Layer 9 of a small transformer language model trained on English Wikipedia (13 layers, counted from 0, width 96).
A neuron's activation on a vector x is GELU(weights . x + bias), where the dot is the dot product.
The model reads these tokens: "N" "y" "x " "to " "r" "ol" "l " "in " "the " "201" "2 " "Mar" "di" " " "Gr" "as " "seas" "on " "and " "int" "end"

The vector x that enters this layer's MLP at each token. A number n stands for (n - 500) times 0.0097.
0 "N": 556,572,409,484,409,340,477,366,394,503,563,661,502,556,522,523,558,543,668,526,534,425,680,479,512,455,652,442,687,575,455,522,610,357,440,670,530,376,503,471,437,519,551,424,671,475,397,502,517,457,609,476,396,480,579,574,342,482,383,528,552,479,494,566,413,623,565,579,556,544,418,563,137,508,571,687,490,386,556,318,521,472,459,455,416,543,469,559,535,329,551,483,561,492,342,641
1 "y": 556,587,378,523,445,440,568,408,574,401,391,691,506,553,435,611,456,524,627,370,430,533,499,626,482,474,613,547,400,634,425,646,611,650,700,634,580,455,390,481,412,312,548,578,381,524,356,683,486,604,595,548,377,567,602,525,562,332,496,578,677,394,513,420,370,603,396,676,546,403,520,515,345,323,524,666,609,562,583,469,520,463,487,496,233,421,448,408,600,266,418,463,412,383,453,638
2 "x ": 622,625,536,445,342,427,514,524,546,407,439,548,585,548,463,598,429,658,569,385,607,532,401,453,512,447,594,575,330,470,476,706,661,443,623,658,499,498,387,400,460,396,614,705,437,528,419,555,504,460,407,453,368,521,498,495,475,387,435,748,594,579,563,473,558,529,361,602,471,363,394,510,158,560,660,637,342,515,730,242,540,558,457,531,409,518,461,470,523,331,448,422,475,569,529,544
3 "to ": 641,633,535,622,435,468,428,352,342,576,534,611,484,442,402,476,447,629,593,470,553,506,335,477,446,381,469,367,575,390,498,596,807,496,663,593,509,566,474,399,399,346,502,541,580,490,516,554,570,620,482,224,410,516,623,500,553,325,387,676,576,508,509,508,527,579,638,597,511,432,585,413,140,450,593,727,518,464,652,328,533,500,452,414,444,418,539,449,571,429,451,447,602,494,542,513
4 "r": 544,542,414,568,471,362,568,271,398,668,467,622,474,407,459,552,600,450,698,507,571,567,451,608,504,469,517,343,555,624,411,708,592,673,530,607,533,514,615,278,490,366,452,628,366,450,296,601,484,640,437,588,468,570,581,533,536,525,506,444,495,561,512,424,541,649,615,670,549,523,584,401,291,382,552,468,588,314,500,249,683,455,358,461,348,404,473,534,650,290,491,524,379,482,454,576
5 "ol": 606,469,384,480,401,448,681,444,635,575,529,615,565,445,615,621,547,641,683,568,555,443,599,482,598,448,634,383,515,648,404,590,434,600,561,522,471,489,456,387,469,495,388,520,421,639,330,632,503,651,409,322,400,535,825,313,559,535,503,557,609,644,489,444,315,406,524,650,547,453,615,378,298,402,587,552,513,440,407,326,505,510,422,528,391,396,359,519,472,310,478,465,272,497,508,712
6 "l ": 540,495,430,423,534,498,460,441,469,530,466,623,519,518,602,562,512,523,605,490,570,471,482,501,543,486,525,312,508,522,444,645,371,554,634,718,468,552,525,360,457,457,440,553,552,561,412,584,590,633,495,318,408,636,695,452,567,534,420,600,445,537,487,381,384,508,522,603,567,335,545,427,87,424,667,700,382,503,610,440,522,362,378,512,400,553,519,379,583,378,533,422,393,519,634,622
7 "in ": 585,512,445,506,450,402,440,466,410,503,538,616,543,501,517,527,555,550,670,586,562,410,475,532,551,545,483,350,515,497,490,659,636,494,628,677,457,557,592,438,436,372,492,585,531,466,464,601,490,647,589,240,392,514,617,500,452,477,409,620,456,492,619,413,450,504,627,539,501,438,582,414,51,489,543,638,524,424,577,378,584,350,430,443,388,484,574,398,670,386,398,474,498,435,553,669
8 "the ": 556,584,405,472,456,503,507,442,406,435,543,653,464,440,525,535,578,560,622,511,490,374,451,515,527,512,584,434,521,485,415,669,620,485,602,652,412,496,525,462,464,479,614,560,471,446,372,639,507,726,494,399,505,464,509,608,518,433,420,549,559,551,498,438,425,533,583,494,549,502,513,505,23,427,564,671,501,305,529,292,512,375,463,518,531,453,571,466,692,406,419,542,441,440,583,652
9 "201": 663,440,372,517,497,470,469,372,519,356,460,695,425,542,472,534,376,532,549,487,616,504,490,565,616,495,520,460,436,431,404,560,613,622,551,685,558,487,464,399,527,363,511,527,650,529,114,546,403,525,413,449,472,355,592,647,643,301,452,751,686,528,522,541,578,492,503,513,527,413,689,646,347,506,615,555,565,425,442,262,594,485,450,493,502,436,446,486,674,318,411,411,180,666,505,564
10 "2 ": 674,461,389,535,510,411,584,403,488,434,488,536,513,552,470,518,502,525,627,422,572,452,372,513,623,435,590,432,517,483,474,529,595,557,731,702,501,558,427,494,394,477,584,583,553,425,376,566,412,517,375,513,523,353,401,687,551,385,419,599,629,519,558,369,455,504,449,575,555,454,469,425,163,447,579,645,457,397,674,379,530,284,526,455,611,506,501,281,696,487,519,406,351,643,499,597
11 "Mar": 609,614,402,557,220,417,608,243,701,546,482,696,487,421,372,391,412,550,593,519,516,484,491,589,530,456,513,355,406,596,525,687,563,571,562,671,572,431,408,484,470,356,548,595,521,431,345,658,275,476,445,537,494,517,424,651,672,474,435,817,549,426,604,489,459,520,530,658,611,393,603,467,395,311,605,627,497,419,492,395,509,522,534,432,430,423,446,526,707,311,407,449,375,542,533,532
12 "di": 826,453,524,407,405,481,537,382,683,390,430,582,488,499,505,440,540,675,563,366,417,547,661,488,491,381,689,561,217,540,516,511,590,638,619,692,495,560,431,425,331,196,466,565,409,696,435,710,692,472,523,443,485,467,721,458,482,366,488,664,490,652,429,493,494,441,544,546,521,459,705,570,455,376,568,630,504,439,506,449,521,484,439,577,384,446,393,294,546,339,423,418,308,443,495,507
13 " ": 823,517,520,491,430,488,512,505,496,474,305,563,474,446,502,469,463,527,495,428,556,607,483,526,517,506,536,482,397,402,444,609,669,523,670,670,605,548,501,350,466,189,654,522,467,562,443,546,604,653,373,522,492,332,463,517,636,483,413,517,639,619,413,364,531,541,374,583,467,461,444,382,199,503,629,624,410,510,654,499,463,374,555,548,525,555,427,319,682,470,411,315,315,526,558,632
14 "Gr": 662,481,430,480,363,419,602,258,541,560,481,611,523,557,499,398,595,584,590,441,634,623,394,597,412,500,460,393,443,588,395,659,708,504,528,632,474,479,560,307,434,291,557,687,552,405,282,637,455,703,502,496,492,468,478,637,608,323,464,616,681,505,615,411,574,562,559,604,511,362,635,419,389,410,549,571,645,424,617,232,518,435,450,454,382,526,342,594,729,364,431,365,310,528,438,467
15 "as ": 817,401,583,531,318,442,589,440,535,444,430,575,465,582,594,414,379,486,559,402,648,466,531,450,550,449,634,396,353,394,383,672,437,485,718,653,535,505,510,277,421,459,512,677,594,566,351,590,658,576,414,333,412,478,576,477,681,389,427,746,471,544,542,375,451,568,342,479,520,480,615,431,303,571,651,687,512,452,655,472,575,422,485,417,423,322,503,490,554,354,503,480,409,470,556,570
16 "seas": 742,443,481,591,398,419,571,206,457,645,497,518,553,481,443,560,498,529,569,222,478,477,671,582,583,511,595,376,499,653,403,613,687,509,483,640,425,497,491,343,472,332,505,584,528,448,302,476,538,739,473,481,390,424,554,668,663,335,593,793,582,443,491,500,523,449,559,465,573,439,611,502,406,430,577,518,523,484,625,332,538,483,436,340,567,423,438,441,545,251,386,491,244,664,509,549
17 "on ": 751,485,523,466,539,520,560,516,518,564,471,405,477,625,561,485,534,553,516,337,563,375,537,533,627,520,536,337,370,565,528,598,541,558,618,584,481,513,441,328,462,399,571,634,618,485,480,654,490,559,505,456,511,546,572,517,639,239,456,734,443,557,639,454,332,532,403,490,604,450,539,399,203,419,614,629,413,524,617,373,494,424,410,388,552,563,394,376,513,242,436,376,263,682,536,614
18 "and ": 699,538,476,624,439,507,439,537,474,511,497,521,456,477,492,442,412,468,626,441,463,474,495,566,539,485,584,340,460,562,538,521,717,555,626,537,495,467,498,381,445,401,490,739,541,495,526,696,492,524,467,253,462,553,560,475,682,372,356,611,407,524,507,488,410,536,650,521,636,480,611,460,110,364,658,646,563,492,543,369,509,458,490,334,585,421,581,417,640,311,502,445,332,617,467,465
19 "int": 623,516,373,543,514,331,466,541,441,540,464,683,457,468,445,538,441,646,648,461,519,452,474,655,479,368,554,422,561,557,410,493,691,796,600,496,515,519,411,429,473,434,357,622,409,646,381,639,584,619,588,599,419,460,554,541,552,555,325,466,574,541,393,497,350,518,656,442,646,399,706,491,291,589,512,404,661,374,542,129,542,468,538,401,498,485,490,404,543,351,425,438,432,554,357,746
20 "end": 516,535,321,280,579,314,348,508,391,602,422,556,458,589,473,483,372,549,558,344,540,615,505,631,715,419,706,459,390,489,472,679,594,823,405,466,562,524,336,500,505,257,339,633,508,572,472,576,566,468,522,418,447,462,540,514,636,492,368,656,513,385,455,512,535,617,730,498,523,397,677,465,332,466,508,478,456,516,514,465,579,545,568,459,475,581,490,284,539,303,456,511,460,715,473,588

Each question shows the input weights of one neuron of the MLP. A number n stands for (n - 500) times 0.0022.

n248 (bias -0.051): 458,440,692,527,748,531,383,552,461,467,490,653,483,487,544,438,581,364,314,410,667,390,507,377,514,706,598,555,339,404,530,431,339,382,392,378,531,480,384,325,514,714,500,431,779,752,592,471,561,512,481,452,576,628,410,473,515,618,400,518,630,381,566,544,676,474,365,568,520,456,432,451,366,426,523,778,398,584,611,546,583,452,500,427,328,385,379,439,552,563,548,540,371,561,540,351
On which three tokens does it fire most, strongest first? 15 "as ", 6 "l ", 17 "on "

n370 (bias -0.030): 415,607,530,410,575,472,577,456,558,506,450,459,557,476,415,433,474,442,294,447,381,619,376,538,580,599,534,477,511,580,443,585,601,408,517,579,506,434,602,606,618,549,369,440,290,375,423,575,664,453,570,439,386,674,476,404,494,451,485,400,660,530,515,460,819,521,418,518,261,408,430,555,438,455,453,511,545,462,543,456,428,717,494,464,486,622,548,609,491,662,392,548,737,618,363,686
It fires most on token 2 "x "

n34 (bias -0.058): 399,333,429,524,670,393,710,562,737,500,457,306,516,516,589,496,570,329,638,708,366,582,433,752,314,548,451,469,326,337,651,387,796,455,377,448,659,809,412,561,536,599,439,409,418,329,309,523,692,596,609,546,868,384,566,408,411,596,432,474,394,341,575,394,450,472,367,574,579,512,391,699,608,560,358,602,619,441,527,544,460,455,397,417,380,687,315,304,702,481,438,320,620,358,429,519
On which three tokens does it fire most, strongest first? 1 "y", 14 "Gr", 12 "di"

n296 (bias -0.047): 333,530,666,455,648,523,650,359,641,540,518,387,406,519,440,536,475,344,508,448,523,536,632,612,435,578,468,577,832,370,337,433,381,465,594,364,630,534,522,255,889,527,580,461,355,378,514,439,428,493,624,550,443,427,647,642,441,546,418,524,652,548,375,530,365,556,319,594,529,261,395,554,451,301,526,504,725,680,719,410,369,355,307,422,752,530,436,402,493,560,485,418,669,462,548,319
It fires most on token 1 "y"

n157 (bias -0.057): 528,474,400,695,469,775,737,487,500,370,713,464,334,579,274,415,381,461,539,539,520,478,554,644,537,422,543,627,503,378,458,417,429,467,410,500,563,659,568,633,707,598,269,500,645,517,578,591,625,413,491,575,411,668,591,396,602,512,448,557,611,413,494,328,312,484,268,434,420,563,509,528,458,402,417,583,633,463,426,581,516,556,593,436,387,329,467,538,443,445,420,481,720,421,368,554
On which token does it fire most, and how strongly? 1 "y", at about 2.2

n280 (bias -0.020): 446,546,642,459,492,418,548,321,553,355,540,696,663,503,464,355,418,559,508,444,414,529,625,492,531,607,479,500,354,361,339,415,447,549,324,510,419,522,549,566,475,545,321,552,374,576,558,441,518,352,513,542,398,648,546,651,576,513,575,442,591,473,690,492,364,606,492,642,376,360,468,505,469,594,492,510,597,465,458,556,591,508,566,614,412,587,506,583,409,581,591,582,596,442,467,479
It fires most on token 1 "y"

n23 (bias -0.049): 388,684,371,423,528,658,477,417,503,469,643,386,590,622,513,649,552,450,497,494,700,373,456,441,359,592,343,709,608,465,620,481,462,524,411,467,412,350,268,603,510,503,549,518,420,435,442,555,460,447,367,515,642,460,433,583,620,350,625,573,706,329,481,474,263,607,413,581,544,578,228,661,405,471,484,352,503,574,509,474,516,497,488,626,533,539,567,459,376,497,674,471,497,667,301,478
It fires most on token 10 "2 "

n149 (bias -0.021): 438,511,529,705,583,439,320,385,543,518,627,486,410,136,519,612,385,528,583,579,496,529,518,504,154,404,479,424,409,626,482,475,419,382,573,427,720,560,812,372,474,643,598,514,598,401,681,345,222,517,692,607,405,608,536,284,431,471,653,534,560,430,452,470,596,522,766,565,566,409,547,496,497,440,581,539,538,648,645,596,586,413,215,482,587,406,493,365,403,737,577,619,468,594,304,482
On which three tokens does it fire most, strongest first? 3 "to ", 4 "r", 18 "and "

n136 (bias -0.012): 399,717,419,494,544,362,562,409,494,375,598,342,610,387,528,494,588,559,601,635,446,420,470,477,444,681,315,408,497,587,446,422,472,551,661,531,543,369,642,393,693,419,383,414,468,457,506,488,483,480,544,439,457,302,479,561,310,451,625,550,647,403,321,589,556,440,469,411,518,642,362,527,520,488,383,598,382,452,425,382,455,354,671,644,639,485,485,555,538,658,409,570,640,607,572,482
On which token does it fire most, and how strongly? 8 "the ", at about 1.3

n194 (bias -0.109): 489,456,536,401,652,440,489,628,702,593,453,500,419,441,607,532,433,375,371,317,718,461,655,486,338,438,410,354,576,326,620,409,590,575,469,521,470,489,587,420,626,309,548,535,571,563,661,687,479,334,550,669,302,776,270,712,564,451,764,379,580,293,590,463,360,543,301,443,378,515,585,536,555,529,475,382,480,393,354,530,482,765,462,446,407,604,555,656,592,479,338,544,617,574,754,575
On which token does it fire most, and how strongly? 17 "on ", at about 0.18

n277 (bias -0.131): 464,511,764,529,571,383,489,599,394,446,550,507,471,356,279,436,479,459,578,578,397,226,655,507,523,256,757,682,486,329,453,469,560,401,300,408,676,456,493,688,515,614,470,659,401,806,612,472,409,293,589,739,344,492,577,537,740,521,445,503,569,580,352,586,443,536,518,290,349,582,489,514,462,346,475,386,507,404,559,490,504,593,629,500,623,296,625,394,535,493,455,500,617,537,692,386
On which token does it fire most, and how strongly? 19 "int", at about 1.7

n349 (bias -0.144): 467,436,342,637,573,492,270,577,515,504,533,389,389,266,515,489,339,521,554,672,480,338,821,522,430,595,673,359,608,319,485,490,607,465,320,440,360,511,413,746,665,458,704,432,434,701,417,588,547,465,422,741,450,504,490,470,468,485,569,615,468,243,690,427,461,470,546,489,496,562,625,548,457,874,571,381,549,508,460,633,443,651,257,500,425,365,363,396,629,597,531,792,653,646,406,467
Its two highest activations, in order, are on tokens 20 "end", 0 "N"

n55 (bias -0.136): 625,534,383,583,574,682,518,507,473,436,310,576,608,395,745,500,708,378,447,407,594,443,667,305,604,448,431,653,434,517,490,482,538,526,400,494,447,462,707,490,539,386,458,618,288,518,470,359,420,452,449,610,490,407,488,497,337,573,573,551,579,441,609,472,389,490,510,490,319,786,352,500,565,371,658,576,500,809,369,545,406,656,483,668,331,479,381,730,329,358,436,517,458,286,613,460
It fires most on token 5 "ol"

n321 (bias -0.104): 493,267,482,570,528,621,530,255,582,264,350,513,585,363,367,386,482,364,470,405,840,560,594,571,606,547,469,561,773,337,453,497,313,435,442,387,392,364,511,625,659,651,496,313,607,507,399,656,304,483,493,398,694,523,529,624,635,745,397,406,330,275,493,489,643,460,629,447,698,467,454,571,432,449,370,535,575,523,663,507,405,478,416,561,435,422,467,420,734,597,511,639,583,426,489,532
On which token does it fire most, and how strongly? 11 "Mar", at about 1.1

n199 (bias -0.038): 560,575,578,482,570,422,526,580,503,292,521,371,507,467,384,374,420,580,351,720,673,364,213,354,329,604,438,570,452,432,375,577,608,333,570,510,636,587,446,311,376,540,310,418,664,482,610,469,445,370,346,632,479,548,566,255,670,531,601,613,562,479,365,515,392,346,569,728,677,419,685,644,577,362,372,592,460,576,476,500,486,610,421,578,473,500,591,421,503,551,582,360,561,740,443,195
On which token does it fire most, and how strongly? 3 "to ", at about 2.5

n189 (bias -0.059): 438,308,553,483,552,583,479,532,552,477,572,707,510,534,382,399,394,389,375,571,594,377,336,368,448,414,544,523,443,474,394,500,546,413,333,434,524,393,370,510,544,515,602,440,555,395,455,655,759,361,575,561,576,524,503,460,635,500,376,595,557,377,454,514,438,599,688,555,428,375,461,747,512,567,609,374,441,388,437,839,430,609,529,348,253,689,544,545,435,418,665,730,481,604,437,513
It fires most on token 20 "end"

n68 (bias -0.075): 333,632,538,473,574,437,285,603,467,563,772,382,439,573,550,682,500,454,180,571,476,530,845,231,614,348,359,608,414,666,598,389,472,475,549,425,531,435,371,449,408,490,322,464,685,399,558,750,376,454,311,518,558,579,403,546,447,489,420,496,420,349,627,531,602,591,462,556,489,295,614,515,681,473,714,626,376,428,504,542,409,442,449,436,436,396,450,697,485,406,453,394,547,900,568,311
On which three tokens does it fire most, strongest first? 17 "on ", 20 "end", 11 "Mar"

n117 (bias -0.066): 582,434,407,423,635,439,299,395,426,486,459,602,567,116,623,425,517,506,341,519,642,337,407,433,576,218,566,517,645,493,535,497,401,578,620,487,543,710,618,570,405,260,564,553,642,347,723,412,554,516,269,547,546,590,326,437,442,437,517,535,500,445,627,443,576,417,574,402,452,656,371,626,689,482,590,510,626,343,450,439,727,536,487,479,624,592,546,532,338,633,403,406,438,595,580,615
On which token does it fire most, and how strongly? 10 "2 ", at about 1.1

n361 (bias -0.084): 512,456,420,403,453,467,388,414,653,401,405,526,585,488,292,414,438,305,565,511,264,516,639,426,717,488,638,796,637,364,464,617,404,399,448,451,512,314,580,535,435,456,668,340,633,352,658,418,229,668,500,547,557,287,638,573,426,512,670,478,538,291,289,541,450,536,703,602,655,500,453,292,579,338,325,576,414,483,481,675,411,657,488,644,553,201,589,548,445,580,92,847,462,639,620,555
Its two highest activations, in order, are on tokens 11 "Mar", 16 "seas"

n200 (bias -0.086): 378,422,533,503,516,442,551,513,458,519,829,509,755,600,533,551,630,524,493,409,703,589,597,465,323,552,553,404,316,471,647,545,476,430,363,460,359,332,470,547,473,587,604,603,478,557,311,659,292,418,570,383,569,527,391,461,555,554,691,442,412,641,451,477,571,513,563,506,351,574,634,343,583,321,282,382,506,617,559,555,566,436,453,542,491,460,275,467,411,703,429,326,454,623,533,474
On which token does it fire most, and how strongly? 14 "Gr", at about 1.6

n65 (bias -0.039): 553,374,415,438,533,528,602,692,570,640,410,475,273,790,448,337,285,421,424,462,496,643,359,556,560,623,493,360,526,578,279,576,581,471,367,471,605,339,422,738,344,500,299,393,600,476,556,338,402,646,490,385,594,546,497,490,478,611,243,500,364,585,591,406,447,588,576,284,598,524,444,613,407,641,476,532,621,604,510,443,596,573,713,436,571,444,576,453,454,597,676,548,500,652,547,410
It fires most on token 20 "end"

n106 (bias -0.137): 445,584,524,514,623,409,602,401,414,621,507,238,507,482,625,586,633,441,504,699,327,569,528,643,609,620,480,321,777,440,633,494,439,388,490,507,734,528,479,725,786,445,443,413,545,460,473,452,429,641,273,704,306,329,358,581,536,490,528,487,580,546,517,600,424,357,482,469,288,274,500,493,605,489,510,503,336,430,460,448,599,305,416,350,503,504,607,606,319,517,402,433,636,628,486,555
It fires most on token 16 "seas"

n38 (bias -0.063): 439,573,548,598,412,446,564,537,290,510,589,420,367,588,412,480,328,484,599,329,569,588,675,594,575,378,483,497,609,313,500,592,402,458,558,441,621,374,326,563,313,404,748,434,426,457,527,365,393,471,520,544,583,266,457,611,484,473,500,500,354,341,623,433,245,410,511,510,647,755,385,717,754,661,614,586,574,657,375,445,636,329,507,435,562,465,430,354,547,437,748,465,585,532,510,371
It fires most on token 10 "2 "

n195 (bias -0.048): 487,442,483,624,430,475,436,597,637,399,574,641,593,569,632,614,480,481,500,608,500,417,727,337,457,634,467,493,594,561,425,424,553,554,379,458,416,658,678,412,646,547,343,532,437,479,513,414,447,503,520,655,233,560,590,479,513,523,758,538,565,544,453,374,475,330,510,697,419,629,427,721,651,569,432,406,436,370,533,662,445,286,589,208,580,472,490,575,383,239,514,428,603,250,602,457
It fires most on token 5 "ol"

n334 (bias -0.072): 292,381,474,513,349,624,223,413,713,503,441,424,570,426,527,636,638,633,483,506,431,536,628,571,404,464,566,471,616,497,427,574,430,407,441,460,527,480,513,674,608,692,611,667,587,486,338,513,494,312,354,641,481,586,378,726,411,404,663,319,532,523,493,652,263,523,383,416,562,385,455,393,534,460,438,613,627,549,465,525,483,524,576,520,272,554,493,557,700,484,634,616,666,487,589,474
It fires most on token 0 "N"

n235 (bias -0.085): 466,353,681,492,654,291,716,410,413,489,534,418,402,665,331,515,586,432,559,342,744,213,749,429,556,461,500,660,460,427,481,613,450,561,565,595,496,800,593,504,382,667,512,346,508,785,467,398,493,615,598,552,563,556,565,438,314,314,465,217,334,624,309,381,480,338,657,390,542,429,764,576,634,434,500,544,334,398,493,550,415,397,407,485,456,330,566,712,436,566,540,760,471,410,411,564
On which three tokens does it fire most, strongest first? 12 "di", 5 "ol", 15 "as "

n95 (bias -0.097): 264,620,425,341,551,445,426,445,452,696,652,434,591,481,389,467,340,339,397,451,401,265,619,683,391,572,356,622,654,369,481,558,600,514,353,709,654,474,459,615,531,462,462,568,559,261,583,445,326,486,382,802,468,477,550,470,570,652,534,375,414,553,299,285,531,470,763,563,474,604,669,824,525,420,351,393,475,468,618,619,553,377,536,582,705,446,329,517,632,371,375,723,493,542,489,441
On which token does it fire most, and how strongly? 20 "end", at about 2

n353 (bias -0.127): 347,541,455,579,492,649,445,456,356,738,80,466,401,450,517,368,452,657,329,611,526,516,650,472,530,488,578,375,648,664,463,197,444,477,358,515,567,541,381,582,667,496,613,406,508,231,591,372,508,336,472,349,434,432,680,393,542,611,500,496,492,566,305,496,645,504,296,580,553,320,536,275,531,355,345,762,351,751,461,630,397,428,539,781,473,584,649,826,516,453,772,500,457,704,394,588
Its two highest activations, in order, are on tokens 6 "l ", 0 "N"

n188 (bias -0.139): 427,595,449,527,659,479,588,523,384,600,594,603,472,628,476,347,606,402,254,602,436,666,348,507,344,459,471,299,694,429,293,606,425,385,446,436,664,551,606,582,642,406,660,668,626,360,526,354,309,462,453,464,468,521,590,483,449,549,538,516,533,537,615,507,549,361,579,520,453,413,666,727,542,410,358,506,529,619,367,522,747,416,369,510,628,427,252,590,696,650,521,401,474,355,388,470
Its two highest activations, in order, are on tokens 14 "Gr", 4 "r"

n126 (bias -0.112): 552,521,479,582,459,717,302,645,684,521,643,598,432,370,590,476,562,371,168,450,534,517,672,421,548,525,483,413,503,528,752,469,422,404,546,483,394,443,472,469,616,359,583,551,444,413,807,545,534,470,594,486,591,363,481,429,296,445,640,381,687,521,535,507,496,553,406,469,475,475,261,424,433,514,645,419,450,616,453,361,400,744,370,691,527,370,565,620,438,500,563,682,591,731,571,805
It fires most on token 2 "x "

n35 (bias -0.062): 568,353,311,430,670,448,271,511,492,515,489,489,265,508,516,549,621,402,508,522,451,591,761,534,733,574,626,492,356,368,519,356,578,594,507,588,623,422,461,444,425,847,476,190,701,464,370,451,365,554,496,639,496,375,510,442,532,306,523,514,633,523,308,230,894,593,500,546,324,476,515,360,606,339,404,371,460,394,537,648,644,532,541,481,573,662,382,660,557,648,613,286,518,693,426,436
On which three tokens does it fire most, strongest first? 9 "201", 20 "end", 10 "2 "

n64 (bias -0.093): 317,597,455,504,366,357,747,518,660,522,592,541,244,572,243,463,428,563,458,326,332,369,507,558,457,287,425,603,628,723,493,462,240,354,653,507,672,590,436,432,640,723,698,606,489,462,575,656,309,379,566,525,500,477,539,410,521,633,586,531,557,660,323,359,566,571,564,431,426,481,424,518,720,504,652,404,566,311,418,552,470,722,392,370,539,724,564,572,631,464,415,346,743,511,522,467
It fires most on token 11 "Mar"

n326 (bias -0.023): 479,445,686,658,491,281,361,440,733,268,548,438,494,491,438,383,461,554,475,446,597,665,658,646,567,472,515,569,620,521,537,495,421,526,620,546,607,435,383,512,488,602,600,552,677,500,521,458,521,646,506,580,547,618,513,429,483,358,370,531,330,356,512,513,427,259,286,551,561,594,437,518,540,500,421,491,491,655,509,546,334,585,515,351,540,666,609,520,333,424,506,438,506,506,350,323
On which token does it fire most, and how strongly? 17 "on ", at about 1.3

n215 (bias -0.004): 269,544,369,575,503,636,322,461,579,573,394,593,401,678,418,421,523,403,613,607,390,569,470,451,559,595,439,450,462,308,524,297,500,491,683,513,452,639,304,519,455,547,448,369,609,258,581,749,435,500,586,630,529,504,464,751,556,640,493,322,677,547,567,624,685,349,438,384,443,583,382,500,294,326,734,506,380,528,445,487,581,455,591,483,500,600,340,571,526,629,507,493,481,527,433,378
It fires most on token 10 "2 "

n17 (bias -0.098): 542,621,613,693,447,326,577,504,481,627,477,457,607,564,452,270,519,332,460,394,360,492,450,435,650,484,444,692,645,480,496,275,446,405,369,474,548,815,637,560,448,568,220,693,542,516,538,447,266,536,573,451,425,626,534,642,402,541,445,311,563,340,624,516,484,605,425,515,341,464,645,550,298,425,442,560,387,591,534,740,543,191,586,722,397,356,456,582,473,653,273,583,822,762,371,622
Its two highest activations, in order, are on tokens 7 "in ", 0 "N"

n174 (bias -0.084): 586,419,371,316,377,576,562,534,486,552,593,400,457,450,639,428,493,605,618,402,588,397,726,589,325,482,574,569,503,570,559,479,233,346,611,510,270,338,265,440,375,662,618,260,497,417,399,445,470,634,397,493,329,536,340,585,448,473,762,549,641,440,403,536,358,535,475,617,656,579,391,503,668,674,552,477,703,689,614,516,574,694,645,549,576,428,369,478,531,353,529,602,487,518,559,384
It fires most on token 16 "seas"

n25 (bias -0.066): 222,449,657,452,533,376,454,503,433,520,534,557,265,583,472,537,563,395,545,513,396,697,568,443,440,689,363,480,503,538,476,447,353,433,609,323,651,552,473,320,246,390,531,601,503,255,553,826,484,389,671,540,484,500,452,479,468,576,624,548,693,500,591,486,511,612,500,597,473,647,313,510,648,552,503,578,567,345,314,363,634,507,490,293,487,552,469,569,527,526,670,479,665,563,589,323
Its two highest activations, in order, are on tokens 4 "r", 14 "Gr"

n203 (bias -0.078): 292,523,750,553,446,473,497,643,462,699,545,383,484,404,576,455,513,558,543,366,558,608,568,611,503,356,528,599,515,562,578,374,554,354,518,583,359,378,493,672,410,644,736,760,615,440,453,278,516,479,490,554,366,588,382,507,430,500,493,579,503,422,258,463,561,448,414,580,519,530,761,596,469,533,367,531,515,383,376,539,428,259,437,477,435,563,437,354,532,743,534,451,565,550,497,516
It fires most on token 10 "2 "

n239 (bias 0.012): 449,570,382,414,633,589,469,482,283,555,460,507,624,557,617,453,662,531,413,628,414,453,529,341,658,701,567,777,454,489,489,446,388,604,503,559,237,365,504,646,357,456,561,525,707,462,357,334,564,538,580,421,500,458,232,586,507,711,470,438,422,430,489,458,735,345,489,762,573,458,417,711,361,414,294,719,445,430,627,555,757,328,372,323,587,750,477,476,399,411,412,548,426,387,481,417
It fires most on token 0 "N"

n253 (bias -0.043): 665,281,409,529,411,489,621,738,340,539,399,527,330,611,522,482,635,245,403,507,512,660,428,536,553,434,402,478,399,383,522,531,470,701,612,431,575,518,456,388,288,456,731,472,471,657,623,290,482,653,589,518,531,439,397,397,429,447,393,392,469,277,565,466,561,482,748,532,475,593,568,796,442,699,406,479,555,323,469,554,474,837,630,268,593,366,578,664,518,479,390,423,662,407,587,471
It fires most on token 19 "int"